Layer 3 of a small transformer language model trained on English Wikipedia (16 layers, counted from 0, width 64).
A neuron's activation on a vector x is GELU(weights . x), where the dot is the dot product.
The model reads these tokens: "han" " Beach" " House" " My" "ko" "no" "s" "." " Later" " that" " month" "," " M" "TV" " released" " a" " first" " look" " at" " the" " series" "." "\n\n" "The" " di" "urn" "al" " club" "," " located"

The vector x that enters this layer's MLP at each token. A number n stands for n times 0.04.
0 "han": 30 -10 -18 -11 -23 -13 57 -13 32 -20 -6 20 14 -14 42 -18 3 24 -31 -13 -49 -7 -8 -11 -22 -32 -7 7 37 30 19 44 -26 -12 -24 -59 34 -4 8 3 2 -14 -4 35 4 -45 28 1 29 -22 -18 -7 -25 57 -16 3 -38 -2 -1 29 -13 22 1 21
1 " Beach": 13 34 0 -18 1 -23 75 10 63 -11 12 29 10 -27 29 -9 -2 3 3 -20 -35 1 -38 -20 18 -33 11 -1 57 19 12 36 -23 -17 -37 -20 18 -17 19 9 -3 5 14 8 -25 -8 25 6 30 -50 -32 29 11 28 -24 -11 2 9 15 46 12 9 18 3
2 " House": 13 -3 -9 -26 -21 3 61 5 60 -4 16 -20 4 -14 40 -19 12 6 1 10 -50 8 -15 -14 4 -10 39 -9 43 45 18 24 -12 -33 -39 -20 22 -27 32 19 3 3 11 26 -39 -27 21 -4 14 -30 -28 8 -8 53 -43 11 10 4 0 25 13 9 28 27
3 " My": 54 35 17 -36 -15 -23 40 -12 34 26 13 -10 -10 11 38 -29 -17 9 -24 -6 -36 20 -1 -1 27 -22 39 -24 30 16 5 13 -44 -43 -34 -14 17 -22 -5 3 19 23 -17 10 -10 -24 18 15 28 -15 -9 34 16 74 -20 -9 23 21 18 30 -5 -8 25 -2
4 "ko": 28 12 18 -22 8 -15 39 -17 43 9 11 41 -19 -16 34 -25 5 27 -43 9 -61 1 -25 -54 14 -17 21 5 26 32 -4 35 -38 -23 -28 -45 23 11 3 8 36 -10 12 19 2 16 32 13 35 -36 0 -1 9 18 -31 1 -21 12 4 -5 -10 -43 27 -6
5 "no": 11 1 -4 -21 -3 -8 55 -28 41 20 37 38 13 -26 36 -17 0 10 -25 -2 -20 16 -37 -21 -3 -22 0 -2 54 -11 24 57 -32 19 -35 -55 16 -1 -30 -4 29 -4 -37 11 2 -30 5 6 35 -44 -17 -3 18 19 -20 -13 0 -17 15 25 -17 -8 25 -26
6 "s": 12 -23 -14 -7 0 22 81 -19 43 -4 44 14 17 -26 52 11 7 -9 -9 -8 7 5 -35 6 5 -15 18 -31 72 11 35 -1 -33 -1 1 -29 -15 -40 18 4 11 -38 8 55 18 0 11 23 24 -10 -23 12 8 15 -33 -6 23 -9 1 16 -1 -9 21 -12
7 ".": 52 -16 -14 -20 2 -21 53 10 39 6 55 5 12 -17 32 -5 10 1 -11 9 -52 -7 -1 -11 -17 -44 3 -5 34 34 -21 17 -37 3 4 -21 -14 -12 9 -19 28 12 -7 52 -15 -43 30 -18 -12 -12 -12 21 1 71 -7 32 -2 4 34 24 9 2 12 0
8 " Later": -13 21 -2 -49 -16 -11 53 -6 24 -22 28 -20 10 -26 31 0 4 17 -57 6 -37 23 -28 20 1 -24 26 -5 29 -1 -16 21 -8 -29 -10 8 7 -15 11 -14 17 19 -19 10 -11 -26 11 -10 19 -32 -30 42 11 86 -30 15 -3 4 36 42 15 15 13 -7
9 " that": 61 3 19 -30 15 4 71 -2 42 11 7 7 22 -33 -6 -46 25 -7 -20 31 -20 27 16 -33 11 -21 35 -5 22 28 5 2 -12 -45 1 13 7 -53 8 2 6 -2 -16 33 6 -38 33 3 3 -11 -28 36 -8 41 -19 13 4 -19 0 8 8 -11 44 11
10 " month": 21 -19 -11 -30 -6 -9 53 -18 11 -15 -8 3 12 -18 10 -3 8 -6 -38 1 -57 -3 -40 -37 9 0 31 3 36 20 -9 0 -26 -39 2 -5 28 -27 12 0 -1 31 -28 43 -12 -5 41 -6 10 -2 -25 43 42 68 -21 59 -6 6 -9 5 22 16 11 13
11 ",": 31 -4 5 -38 10 1 50 2 35 0 16 -3 32 -12 18 -22 -30 7 -49 42 -22 3 -11 -22 21 -20 10 19 41 46 -32 10 -28 -2 -6 -10 -11 -24 -8 9 40 24 -2 55 1 -35 64 15 -8 -21 -38 3 -9 53 -26 17 -11 7 6 13 14 -7 7 -1
12 " M": 33 -10 -21 -28 -16 -7 18 -2 39 28 36 2 -25 -1 40 -28 4 10 -36 21 -36 4 -10 -25 -3 -23 37 11 6 24 5 14 -49 -36 -14 -51 8 -4 30 24 -7 44 -22 23 16 1 68 15 7 -46 -42 20 5 43 -22 -4 0 3 4 1 -11 10 13 -14
13 "TV": 10 23 2 -37 23 -5 58 13 41 -3 15 21 10 -35 42 26 14 1 -22 22 -48 -19 -21 -11 -5 -24 20 -2 31 20 35 26 -20 -24 -21 -2 27 4 28 -9 -6 19 8 22 -7 -2 29 32 12 -47 -31 5 25 79 -9 -13 -2 12 21 40 -3 -20 -1 9
14 " released": -4 11 -11 -37 22 -23 29 -3 32 3 15 -10 33 -4 18 30 -9 16 -6 -8 -45 -31 -25 -37 5 -51 15 -22 34 10 -2 12 -27 -45 -20 6 -6 -7 -1 -9 6 7 -13 22 -5 -43 31 20 35 -34 5 3 25 85 -34 10 12 9 17 34 37 -8 26 -9
15 " a": 54 14 -7 -18 2 -20 63 -13 15 23 26 7 -7 -10 -3 -8 -15 1 -21 40 -18 12 -16 20 24 -1 -10 -14 37 15 5 30 -43 -34 -11 7 30 -8 32 10 22 26 -7 44 -14 -26 54 17 16 -46 -29 22 11 60 -8 -19 12 -24 43 8 1 7 13 -15
16 " first": 1 0 -12 -35 5 -8 53 -9 22 -16 17 15 7 -38 2 17 -3 17 -49 16 -4 9 -15 9 7 10 14 -6 19 -10 -11 24 -23 -48 -39 -2 5 -23 22 19 12 25 10 31 -24 -18 22 -43 32 -47 -44 43 17 63 -47 17 -3 -11 34 24 25 0 17 -20
17 " look": 8 -12 -9 -17 34 8 19 -5 38 -6 40 34 7 -11 -6 -17 -17 30 -22 26 -20 18 -31 -7 -3 -17 48 -25 16 -10 -2 31 -23 -28 -2 -6 13 -28 -8 19 14 -7 8 42 -36 -35 52 19 47 -30 -19 33 26 59 -16 23 -6 1 29 29 3 26 43 -17
18 " at": 17 1 8 -15 -23 1 2 -33 24 -7 7 -1 -5 1 22 -14 -21 -14 -21 23 -33 -6 -12 -21 0 -17 -28 -11 61 13 -17 57 -55 -14 -52 9 -3 -36 14 -29 3 -5 -16 10 3 -41 40 7 9 -35 -22 38 7 59 -15 -13 1 7 23 30 18 22 29 -46
19 " the": 33 16 11 -9 0 -4 59 -38 28 18 16 -17 16 -15 5 -39 -9 9 -14 44 -17 -1 1 -4 25 -19 12 -4 41 -10 6 42 -64 -7 -37 7 20 1 20 13 28 12 3 51 -5 -35 28 9 21 -46 -22 27 1 57 -16 3 -2 -30 18 28 -21 -1 22 -1
20 " series": 16 7 -7 -54 14 -23 51 -12 28 1 2 5 25 -21 1 2 19 -3 -16 7 -33 0 -28 -25 -6 -20 31 -34 44 31 -5 17 -42 -11 -20 -10 0 -14 15 0 3 -13 0 44 -12 32 56 -1 9 -34 -8 18 27 56 -52 29 -14 21 3 22 21 -25 41 -12
21 ".": 54 -11 -15 -30 1 -12 44 11 50 1 42 13 5 -18 33 -8 0 5 -7 23 -61 1 2 -11 -13 -37 11 1 29 28 -29 17 -38 -2 -6 -8 -13 -10 7 -12 36 7 -11 49 -20 -34 34 -18 -18 -20 -20 26 1 66 0 36 -11 7 18 24 25 1 27 1
22 "\n\n": 15 -9 -8 -17 12 -8 66 -18 29 -7 15 -16 2 -1 5 -1 -7 24 -41 20 -58 10 3 -15 1 -50 10 0 37 -25 -28 29 -47 -32 15 -7 -14 -41 -14 30 -22 4 4 43 -1 -26 16 7 -20 -51 -17 6 -17 52 10 44 21 3 15 29 19 -19 2 -12
23 "The": 30 24 21 -7 -7 -14 55 -14 35 18 19 -19 7 -3 -3 -43 -6 14 -24 20 -34 -1 4 -7 14 -20 22 -3 53 -16 17 38 -67 -17 -30 -15 4 -5 23 3 21 25 -19 52 -10 -34 30 4 17 -44 -19 32 -1 61 -9 -5 13 -8 27 25 -9 -3 13 6
24 " di": 64 -23 -32 -11 17 -16 13 19 48 3 28 -2 2 17 1 -47 -2 -2 -42 22 -19 36 -13 -37 13 -20 35 11 24 -7 -30 8 -48 -5 -9 -29 16 1 -14 3 10 -3 -11 28 -12 -10 55 17 23 -18 -32 28 18 57 -41 -7 6 12 29 -14 -1 -3 31 10
25 "urn": 2 -17 0 -25 -9 41 22 -59 -8 -19 30 11 9 6 10 -22 -16 23 -23 -4 -41 -16 -43 -16 18 -10 3 -20 23 11 21 15 -42 -24 24 -3 35 -19 -7 -1 17 -17 -9 18 -10 -7 32 11 29 -25 -20 0 30 95 -19 19 -14 1 23 54 -19 -11 19 4
26 "al": 20 6 -28 -20 -20 16 88 -7 48 -14 26 1 38 -15 46 -6 -8 2 -18 7 3 11 -30 4 23 7 21 18 66 -6 7 31 -39 -7 3 -46 18 20 -8 -18 8 -1 -10 30 -10 -9 18 -2 15 -36 -39 -1 3 49 -32 -5 -6 -18 9 -6 -4 -3 31 18
27 " club": 26 -7 1 -23 -1 7 59 -3 27 -12 24 6 17 -19 16 -18 22 6 -32 5 -23 7 -44 -19 1 -23 11 -27 53 38 11 41 -18 -5 -44 -11 16 -12 -4 5 -14 0 48 33 -27 -5 33 11 10 -39 7 12 13 53 -50 29 -27 -3 22 24 13 -21 39 -6
28 ",": 28 -3 5 -43 7 3 46 6 35 15 24 -4 23 -12 17 -28 -21 -2 -38 41 -6 2 -23 -25 10 -23 5 6 44 40 -25 18 -20 2 -18 -8 -6 -25 -6 7 41 13 13 54 12 -42 66 16 3 -30 -40 4 -6 61 -25 23 -8 0 9 7 16 -3 22 0
29 " located": 7 -13 -16 -14 5 -20 53 11 39 -6 -5 5 26 -5 -15 -15 -29 -6 -6 11 -39 10 -25 -12 -15 -34 5 -1 35 6 8 44 -34 -43 -52 -19 -16 -29 -1 9 10 8 21 4 -15 -35 47 3 23 -41 -15 25 12 78 -8 22 -6 0 9 48 28 20 17 -2

Each question shows the input weights of one neuron of the MLP. A number n stands for n times 0.014.

n259: -14 -13 -29 -4 15 24 3 10 26 10 23 -9 -46 9 1 -8 -20 1 6 12 -14 -25 36 22 16 3 -5 27 50 12 -36 -17 37 6 -27 -14 -7 29 -18 -20 -5 11 16 11 -21 -13 -23 -6 -4 4 -43 11 -4 -44 31 9 -47 1 11 6 6 -23 -45 -58
Its three highest activations, in order, are on tokens 21 ".", 11 ",", 7 "."

n167: 8 -41 23 18 -2 23 -13 19 0 -29 8 31 -24 -7 30 -19 10 17 -21 16 31 -13 41 -8 -17 14 -40 -18 5 -21 -29 17 29 -2 51 17 -3 39 -1 14 5 -18 8 -8 -6 26 18 -15 36 -8 -11 -15 12 36 59 -21 21 -54 -37 49 -54 12 5 -11
On which token does it fire most, and how strongly? 25 "urn", at about 2.5

n113: 10 -14 13 -32 -18 -16 -34 -1 1 11 22 -24 -15 62 -17 -1 -22 -7 6 6 17 -3 -23 -17 29 -24 -16 -14 -31 4 59 -6 9 18 -25 -1 19 16 -1 -28 4 -9 -23 -19 17 4 -27 11 -4 -4 -39 -6 31 -5 22 7 -15 31 18 -19 -15 6 6 2
Which token does this neuron like most? 25 "urn"

n123: 15 34 1 47 -17 -41 -31 5 13 13 1 9 -17 -1 25 -51 -18 -30 4 -8 39 -23 0 23 -27 11 13 -14 -13 -33 -1 0 -6 16 -6 54 -14 -22 5 -48 -6 5 16 18 -3 -15 5 -51 26 -1 -2 -11 39 23 19 -13 -40 -15 -1 -27 17 -32 -37 18
Which token does this neuron like most? 23 "The"

n431: -4 -34 -3 9 14 -6 -15 -34 1 -27 -28 -11 -28 -11 34 31 22 -7 -9 -9 6 15 7 -1 -5 -7 2 -3 30 25 18 -2 -54 -9 16 33 5 -40 26 12 -36 -28 -37 6 -12 23 -4 33 -29 16 -3 -20 -34 -59 14 44 -32 -2 -37 38 -34 11 -9 19
On which two tokens does it fire most, strongest first? 6 "s", 22 "\n\n"

n239: -1 6 -8 1 -32 -8 -11 -15 24 -14 -16 20 -14 -7 -9 33 -20 -29 35 -2 10 9 1 -12 15 -27 42 -12 14 0 34 -12 55 -34 -2 -25 -9 -19 29 0 -25 1 1 12 32 14 -19 -17 -33 22 39 -30 -35 -11 -20 -1 -13 -12 -12 28 -6 33 33 15
On which token does it fire most, and how strongly? 2 " House", at about 1.5

n51: 28 -28 48 31 7 -9 34 -51 -42 -24 -56 8 -10 18 -13 -21 0 -1 -2 -15 37 -20 -1 10 -5 14 -8 55 0 -18 16 -20 7 -2 15 -11 -15 -1 30 31 -16 9 -40 29 -9 -37 8 -8 -12 -24 -1 -3 -4 -22 2 -39 3 -11 -2 13 32 -23 -15 -20
On which token does it fire most, and how strongly? 23 "The", at about 1

n370: 3 -1 -1 16 18 -41 -7 -15 27 -10 30 9 -25 16 22 23 47 -3 -3 -35 2 -20 20 16 6 7 -21 29 -35 -15 9 -17 42 -3 16 34 28 9 -2 15 11 -24 -16 10 -30 -25 11 56 26 -3 54 -47 -18 15 -30 45 2 -1 24 22 -3 25 16 13
Which token does this neuron like most? 14 " released"

n93: -2 -25 5 -3 -3 20 -33 41 15 -11 7 -5 15 10 19 -6 54 33 -36 -32 60 7 -27 4 1 12 7 6 -4 -46 -3 -27 18 20 -1 -19 51 -28 11 -2 14 1 -44 -9 36 -6 -38 -31 37 -4 -10 -37 -2 -12 34 -10 39 -24 15 -14 -27 -19 8 -12
Which token does this neuron like most? 5 "no"

n253: -23 4 20 9 19 -16 7 -20 60 11 -23 33 -10 -3 -22 -17 -2 -23 -1 0 9 21 21 23 -20 26 -8 -29 8 7 17 -33 -8 19 28 -3 22 16 -46 30 -7 10 -8 -32 -18 -23 -2 21 -1 -10 12 -44 -8 -17 -19 31 4 -48 1 25 -19 25 -28 19
Which token does this neuron like most? 5 "no"

n502: -1 -38 -4 -1 36 -17 14 -5 14 30 -29 64 13 32 -4 1 -52 -30 -5 7 11 -3 1 20 -16 7 -10 -17 0 10 -55 -25 -15 7 14 5 10 -4 8 -26 -36 -1 -20 -34 -33 -9 10 16 -6 -14 -10 -20 -30 -4 -5 15 5 -38 -29 -9 23 -14 -43 1
Its three highest activations, in order, are on tokens 11 ",", 22 "\n\n", 29 " located"

n341: 31 -6 12 35 -30 -17 24 21 22 -15 -1 -10 -11 -20 -22 17 1 -9 1 -21 -14 -33 -4 31 21 -8 -11 1 5 20 -19 -40 62 31 -10 -14 5 -10 -2 16 -18 32 -28 -48 10 12 -46 43 3 -16 -1 -18 -37 18 -11 1 4 -29 20 5 -15 -9 -26 25
Which token does this neuron like most? 1 " Beach"

n184: -12 16 6 -20 21 6 27 16 -16 8 -31 23 -26 27 11 -20 3 -18 20 -4 22 -18 4 -18 1 -13 38 -49 -43 62 -33 8 11 17 11 -5 -6 -5 10 -4 -2 34 -44 21 -16 8 -53 -19 -35 15 -12 9 21 -4 16 -8 17 1 -7 -21 29 -4 28 28
On which token does it fire most, and how strongly? 9 " that", at about 1.4

n489: -25 27 -27 -41 26 -25 -14 3 1 -8 -21 -18 -31 -18 -5 14 6 -20 5 12 29 26 18 -23 -11 -5 -9 -7 -21 -2 -12 -28 26 -4 20 -43 -14 -15 -1 -42 -3 18 8 5 10 -20 -26 50 1 -20 31 -16 16 12 -2 19 0 11 21 -32 -27 21 10 31
Which token does this neuron like most? 14 " released"

n348: 8 -47 0 34 -20 -4 2 1 3 14 30 20 18 -14 6 1 -42 -27 -9 16 20 44 19 25 8 14 -24 10 -25 -2 28 -16 12 38 13 -5 39 -11 -34 4 -17 -6 -7 -17 -3 16 -50 2 -13 -35 2 -3 16 -12 -12 29 14 -11 -37 27 -19 29 15 -48
On which token does it fire most, and how strongly? 5 "no", at about 1.8

n157: -34 28 20 34 27 15 -9 10 -6 1 -24 4 9 23 -15 -31 19 -2 -10 -29 -38 -2 21 1 24 15 -15 -10 18 8 20 5 5 -13 15 -11 -26 25 2 -5 32 12 -20 -8 -7 18 39 -20 20 10 0 -15 10 44 9 -19 -14 -4 4 -63 10 -5 -52 -19
On which token does it fire most, and how strongly? 4 "ko", at about 1.2

n74: 25 -1 2 -1 11 -12 0 11 11 -32 -6 -15 -13 2 1 44 -7 -6 18 -7 45 -15 5 14 11 6 -39 -20 47 -15 23 7 3 -20 26 6 5 5 10 -15 1 5 -40 15 14 -24 9 -11 -29 -17 -26 -30 -22 -5 29 4 14 12 -12 39 23 -9 -64 13
On which token does it fire most, and how strongly? 22 "\n\n", at about 1.7

n135: -1 14 -8 -13 -5 -74 -1 -18 -27 -22 -21 -40 2 -1 -10 21 20 14 39 -3 -12 -5 4 -2 -11 -15 8 -26 -8 -20 -2 -12 33 -11 6 15 -14 -26 -41 -10 15 17 7 7 -15 -28 33 7 11 -2 5 -11 4 -23 -17 6 44 5 9 21 0 17 -41 17
On which token does it fire most, and how strongly? 14 " released", at about 3

n459: -16 37 17 29 -11 7 -25 40 6 8 15 -13 -1 -43 4 -32 50 -6 -14 4 15 8 -8 -10 -19 43 25 3 -3 -14 -7 -33 -2 -25 -1 9 -13 -47 3 14 19 2 -22 -4 -3 -7 -2 26 3 19 3 -28 -27 21 46 -1 25 -31 1 -20 16 -8 -40 21
Which token does this neuron like most? 9 " that"

n20: -24 15 -2 47 -35 -12 8 -23 -33 11 8 -18 14 13 35 -14 14 -5 48 -51 -14 -16 7 -32 7 9 -39 -1 -16 -10 -13 15 7 -28 18 -34 19 14 22 -4 34 -4 17 -24 31 -27 11 6 23 16 -8 -16 -17 -13 -6 -9 25 12 38 8 -9 -12 6 8
On which token does it fire most, and how strongly? 0 "han", at about 1.5

n77: 7 -36 -13 30 -1 -27 -6 -22 -1 44 -13 11 25 12 50 16 21 12 15 23 6 -51 -17 11 21 18 8 40 -30 25 1 11 -31 5 3 -45 -22 -30 -10 35 14 -31 -28 -19 -19 9 -21 19 -5 19 -8 -34 16 -3 46 1 10 -6 -11 -12 5 -36 23 20
Which token does this neuron like most? 4 "ko"

n201: -29 -31 -23 2 -9 -17 -22 -10 1 3 -13 -14 5 11 11 29 -13 -11 15 20 27 -10 16 1 2 -5 -7 -11 87 5 -5 -13 -11 -8 -11 19 13 -12 -70 13 29 1 6 -39 -9 8 0 28 16 45 -14 11 15 10 49 4 1 3 -70 30 1 21 -6 27
Which token does this neuron like most? 29 " located"

n12: 17 1 -15 -10 -26 -25 -31 -5 -8 31 3 16 -1 22 11 -18 -20 -33 38 5 13 -22 -4 55 -15 -8 4 -12 49 13 -22 17 12 -16 -30 -30 12 4 -18 2 2 9 32 -9 12 -23 -18 -2 17 38 24 -7 20 7 -6 -11 -13 -3 -35 -55 23 -6 45 28
On which token does it fire most, and how strongly? 3 " My", at about 1.6

n146: 29 -6 -27 -11 2 -23 -6 -6 -6 21 9 -23 -18 -18 -7 10 7 -26 -1 -29 -12 -33 -30 5 14 1 16 -2 14 30 17 -1 35 -2 21 -9 -13 -35 6 5 -26 28 -39 -36 -2 1 -43 45 42 1 -1 -5 -11 -10 -23 15 -13 1 7 -3 5 -58 -5 -20
On which token does it fire most, and how strongly? 14 " released", at about 2.1

n368: 6 -1 6 6 -4 54 5 5 -24 -46 -9 -37 1 3 -23 -25 9 22 -20 -33 -39 -18 19 19 -18 -1 11 29 28 20 8 6 43 -22 -1 -3 26 -5 -38 -20 -18 -9 17 -3 -17 16 -12 23 -38 25 4 3 26 -39 26 -11 -34 -2 25 28 4 -32 -37 -68
On which token does it fire most, and how strongly? 27 " club", at about 0.32

n3: -28 10 -32 65 10 6 13 -13 11 -18 -21 17 41 14 -46 11 -20 -20 24 -14 -8 26 25 5 16 20 56 -22 -26 18 -3 -4 -35 -14 -1 -14 3 14 3 9 -21 12 -17 -5 -28 4 -17 22 -12 54 -30 4 -24 -36 -50 35 -5 6 -25 -20 20 -2 53 2
Its three highest activations, in order, are on tokens 10 " month", 9 " that", 2 " House"

n196: 12 16 24 32 -42 7 27 -14 -8 -16 -18 -13 -13 24 -6 10 -4 12 31 4 30 13 -42 25 24 17 28 -17 44 7 2 0 -4 28 -14 8 -19 -9 -38 -27 -34 11 -5 -12 -1 30 9 -35 3 33 -19 -10 3 -34 -7 -19 -23 8 6 -33 22 -60 16 6
Its three highest activations, in order, are on tokens 26 "al", 6 "s", 27 " club"

n31: -12 13 7 -41 43 -40 -17 -15 -67 13 -14 -20 17 -9 2 48 -16 17 6 57 0 24 -7 -36 9 -16 22 -29 -9 22 -17 -1 -35 5 -8 13 -31 22 6 -13 1 -6 22 -24 6 28 -36 0 -32 -1 -6 16 -12 8 8 5 54 12 -26 -2 8 4 6 -15
On which token does it fire most, and how strongly? 20 " series", at about 2.1

n229: -57 9 1 -13 1 -5 19 23 29 16 -26 -3 4 -2 -10 -35 -28 8 -2 -20 -3 24 11 8 12 -6 -8 -15 -7 -10 -8 -7 -15 4 33 -32 -12 54 23 24 28 -2 -38 -29 -14 -6 -16 9 -11 -6 31 -3 -31 -17 17 44 6 -18 31 -40 2 -7 -1 -22
Which token does this neuron like most? 22 "\n\n"

n202: 11 7 -27 -14 -7 16 -2 34 -20 -3 -29 -4 13 3 -71 18 15 -28 -25 -20 -8 16 6 0 15 -21 -12 -23 -1 27 43 -7 21 11 -8 -11 -9 -29 -41 31 31 54 -18 18 -1 13 -25 2 -20 20 26 -13 26 -13 -51 -4 1 3 2 -6 8 15 -9 -15
Which token does this neuron like most? 10 " month"

n23: -1 1 -40 17 25 13 -1 -46 17 -27 -4 -14 -49 -16 -23 -6 -38 -10 -21 31 -63 1 46 -8 21 -6 27 -61 11 13 -24 -20 18 24 26 19 5 31 -19 -9 33 -15 18 -14 -33 4 -31 61 -10 24 7 -7 -9 -23 10 42 19 -6 -19 7 -9 -6 -2 -30
On which token does it fire most, and how strongly? 22 "\n\n", at about 2.2

n217: 10 -33 27 -14 9 -46 -7 -17 -11 -53 -1 12 9 -13 19 -13 -1 -1 34 -8 -12 -25 8 10 -17 -18 4 62 -19 -1 -2 -6 6 -21 7 34 -42 11 1 -22 -13 -3 28 16 25 -37 1 -39 12 13 43 16 -13 -9 2 -32 -9 25 36 3 -13 -9 -6 -18
On which token does it fire most, and how strongly? 7 ".", at about 1.6

n89: -13 5 17 39 19 40 -1 5 -12 -22 -39 -7 -61 -20 -38 -36 29 -18 -1 -23 22 -48 41 -5 -5 15 31 -39 -25 6 3 3 -14 -14 -7 -5 -30 15 4 19 -9 -27 0 10 -8 -15 9 -56 17 -13 -9 -7 8 -2 -17 5 42 -3 12 -12 -20 -27 -24 3
Which token does this neuron like most? 16 " first"

n87: 21 -57 -3 6 9 -2 -17 -12 0 1 -22 -11 -1 17 -32 31 12 11 -40 -28 -4 -14 9 3 30 -14 18 -29 22 28 -6 16 12 -4 44 -29 -27 25 -45 -42 35 -14 30 -10 9 9 -3 -42 17 13 -23 -10 -15 -16 21 31 1 -35 22 -12 -20 17 -25 36
On which token does it fire most, and how strongly? 7 ".", at about 0.68

n483: 11 40 -26 43 -18 -7 -2 4 -3 22 23 -23 16 8 -9 16 35 36 -13 -13 9 9 -40 -28 28 31 -8 -26 19 -24 -15 -7 3 7 -6 23 22 -22 25 19 -12 -32 -3 -42 26 42 1 2 -8 6 17 3 -5 5 -22 -28 -39 -10 -16 -5 26 11 -14 -18
Its three highest activations, in order, are on tokens 27 " club", 20 " series", 6 "s"

n278: -7 -29 -13 -5 7 -11 -7 9 27 0 -6 32 4 -8 -3 27 13 10 -24 21 -2 -25 10 -51 4 2 25 35 20 -14 3 -71 30 20 20 32 -7 -12 19 39 2 -5 -33 -7 31 -6 -20 49 -11 -5 11 3 -2 8 -40 -6 13 -10 -15 -6 -4 -7 -55 4
On which token does it fire most, and how strongly? 10 " month", at about 1.2

n475: 55 -15 5 21 -43 5 -30 -22 9 -4 -8 -9 -7 14 27 9 -3 6 30 -13 -37 -47 -1 -22 -4 -21 -18 -12 0 -27 -6 31 50 7 54 -31 -3 42 21 -15 11 -19 34 -22 21 18 -11 -4 26 20 16 0 -34 2 -21 -12 -22 -38 15 -35 0 -39 2 18
On which two tokens does it fire most, strongest first? 4 "ko", 0 "han"

n60: -10 -19 27 57 12 10 16 8 4 30 14 1 -12 -5 7 8 1 1 5 -36 -8 -10 -23 1 7 6 32 -16 -12 -16 -36 -38 14 27 8 -15 18 14 -9 -24 11 -15 -11 1 -28 -35 4 23 -24 21 -43 -21 -37 -28 1 60 -29 -4 -30 -9 45 65 0 -16
Its three highest activations, in order, are on tokens 10 " month", 21 ".", 7 "."

n136: -22 -40 10 30 1 -1 -26 25 30 6 23 3 11 3 14 3 -21 -31 1 16 25 -10 32 -21 -48 29 16 -14 -8 -27 1 8 -18 22 19 26 13 15 -22 12 47 27 -13 -13 23 12 -15 62 25 -28 -22 -22 -7 -3 -2 -1 -5 33 -13 38 31 -4 -63 2
Which token does this neuron like most? 13 "TV"

n198: 13 -36 16 -22 9 30 14 -12 -23 -10 10 -26 33 -1 -18 -15 20 26 -17 -4 -20 8 18 -8 7 6 15 -18 -20 14 -30 -4 -6 27 -16 12 -20 0 -2 2 7 -23 10 -22 -26 28 1 -20 -16 4 27 -15 8 -18 38 -15 -28 2 17 -6 38 -4 1 35
On which token does it fire most, and how strongly? 27 " club", at about 0.39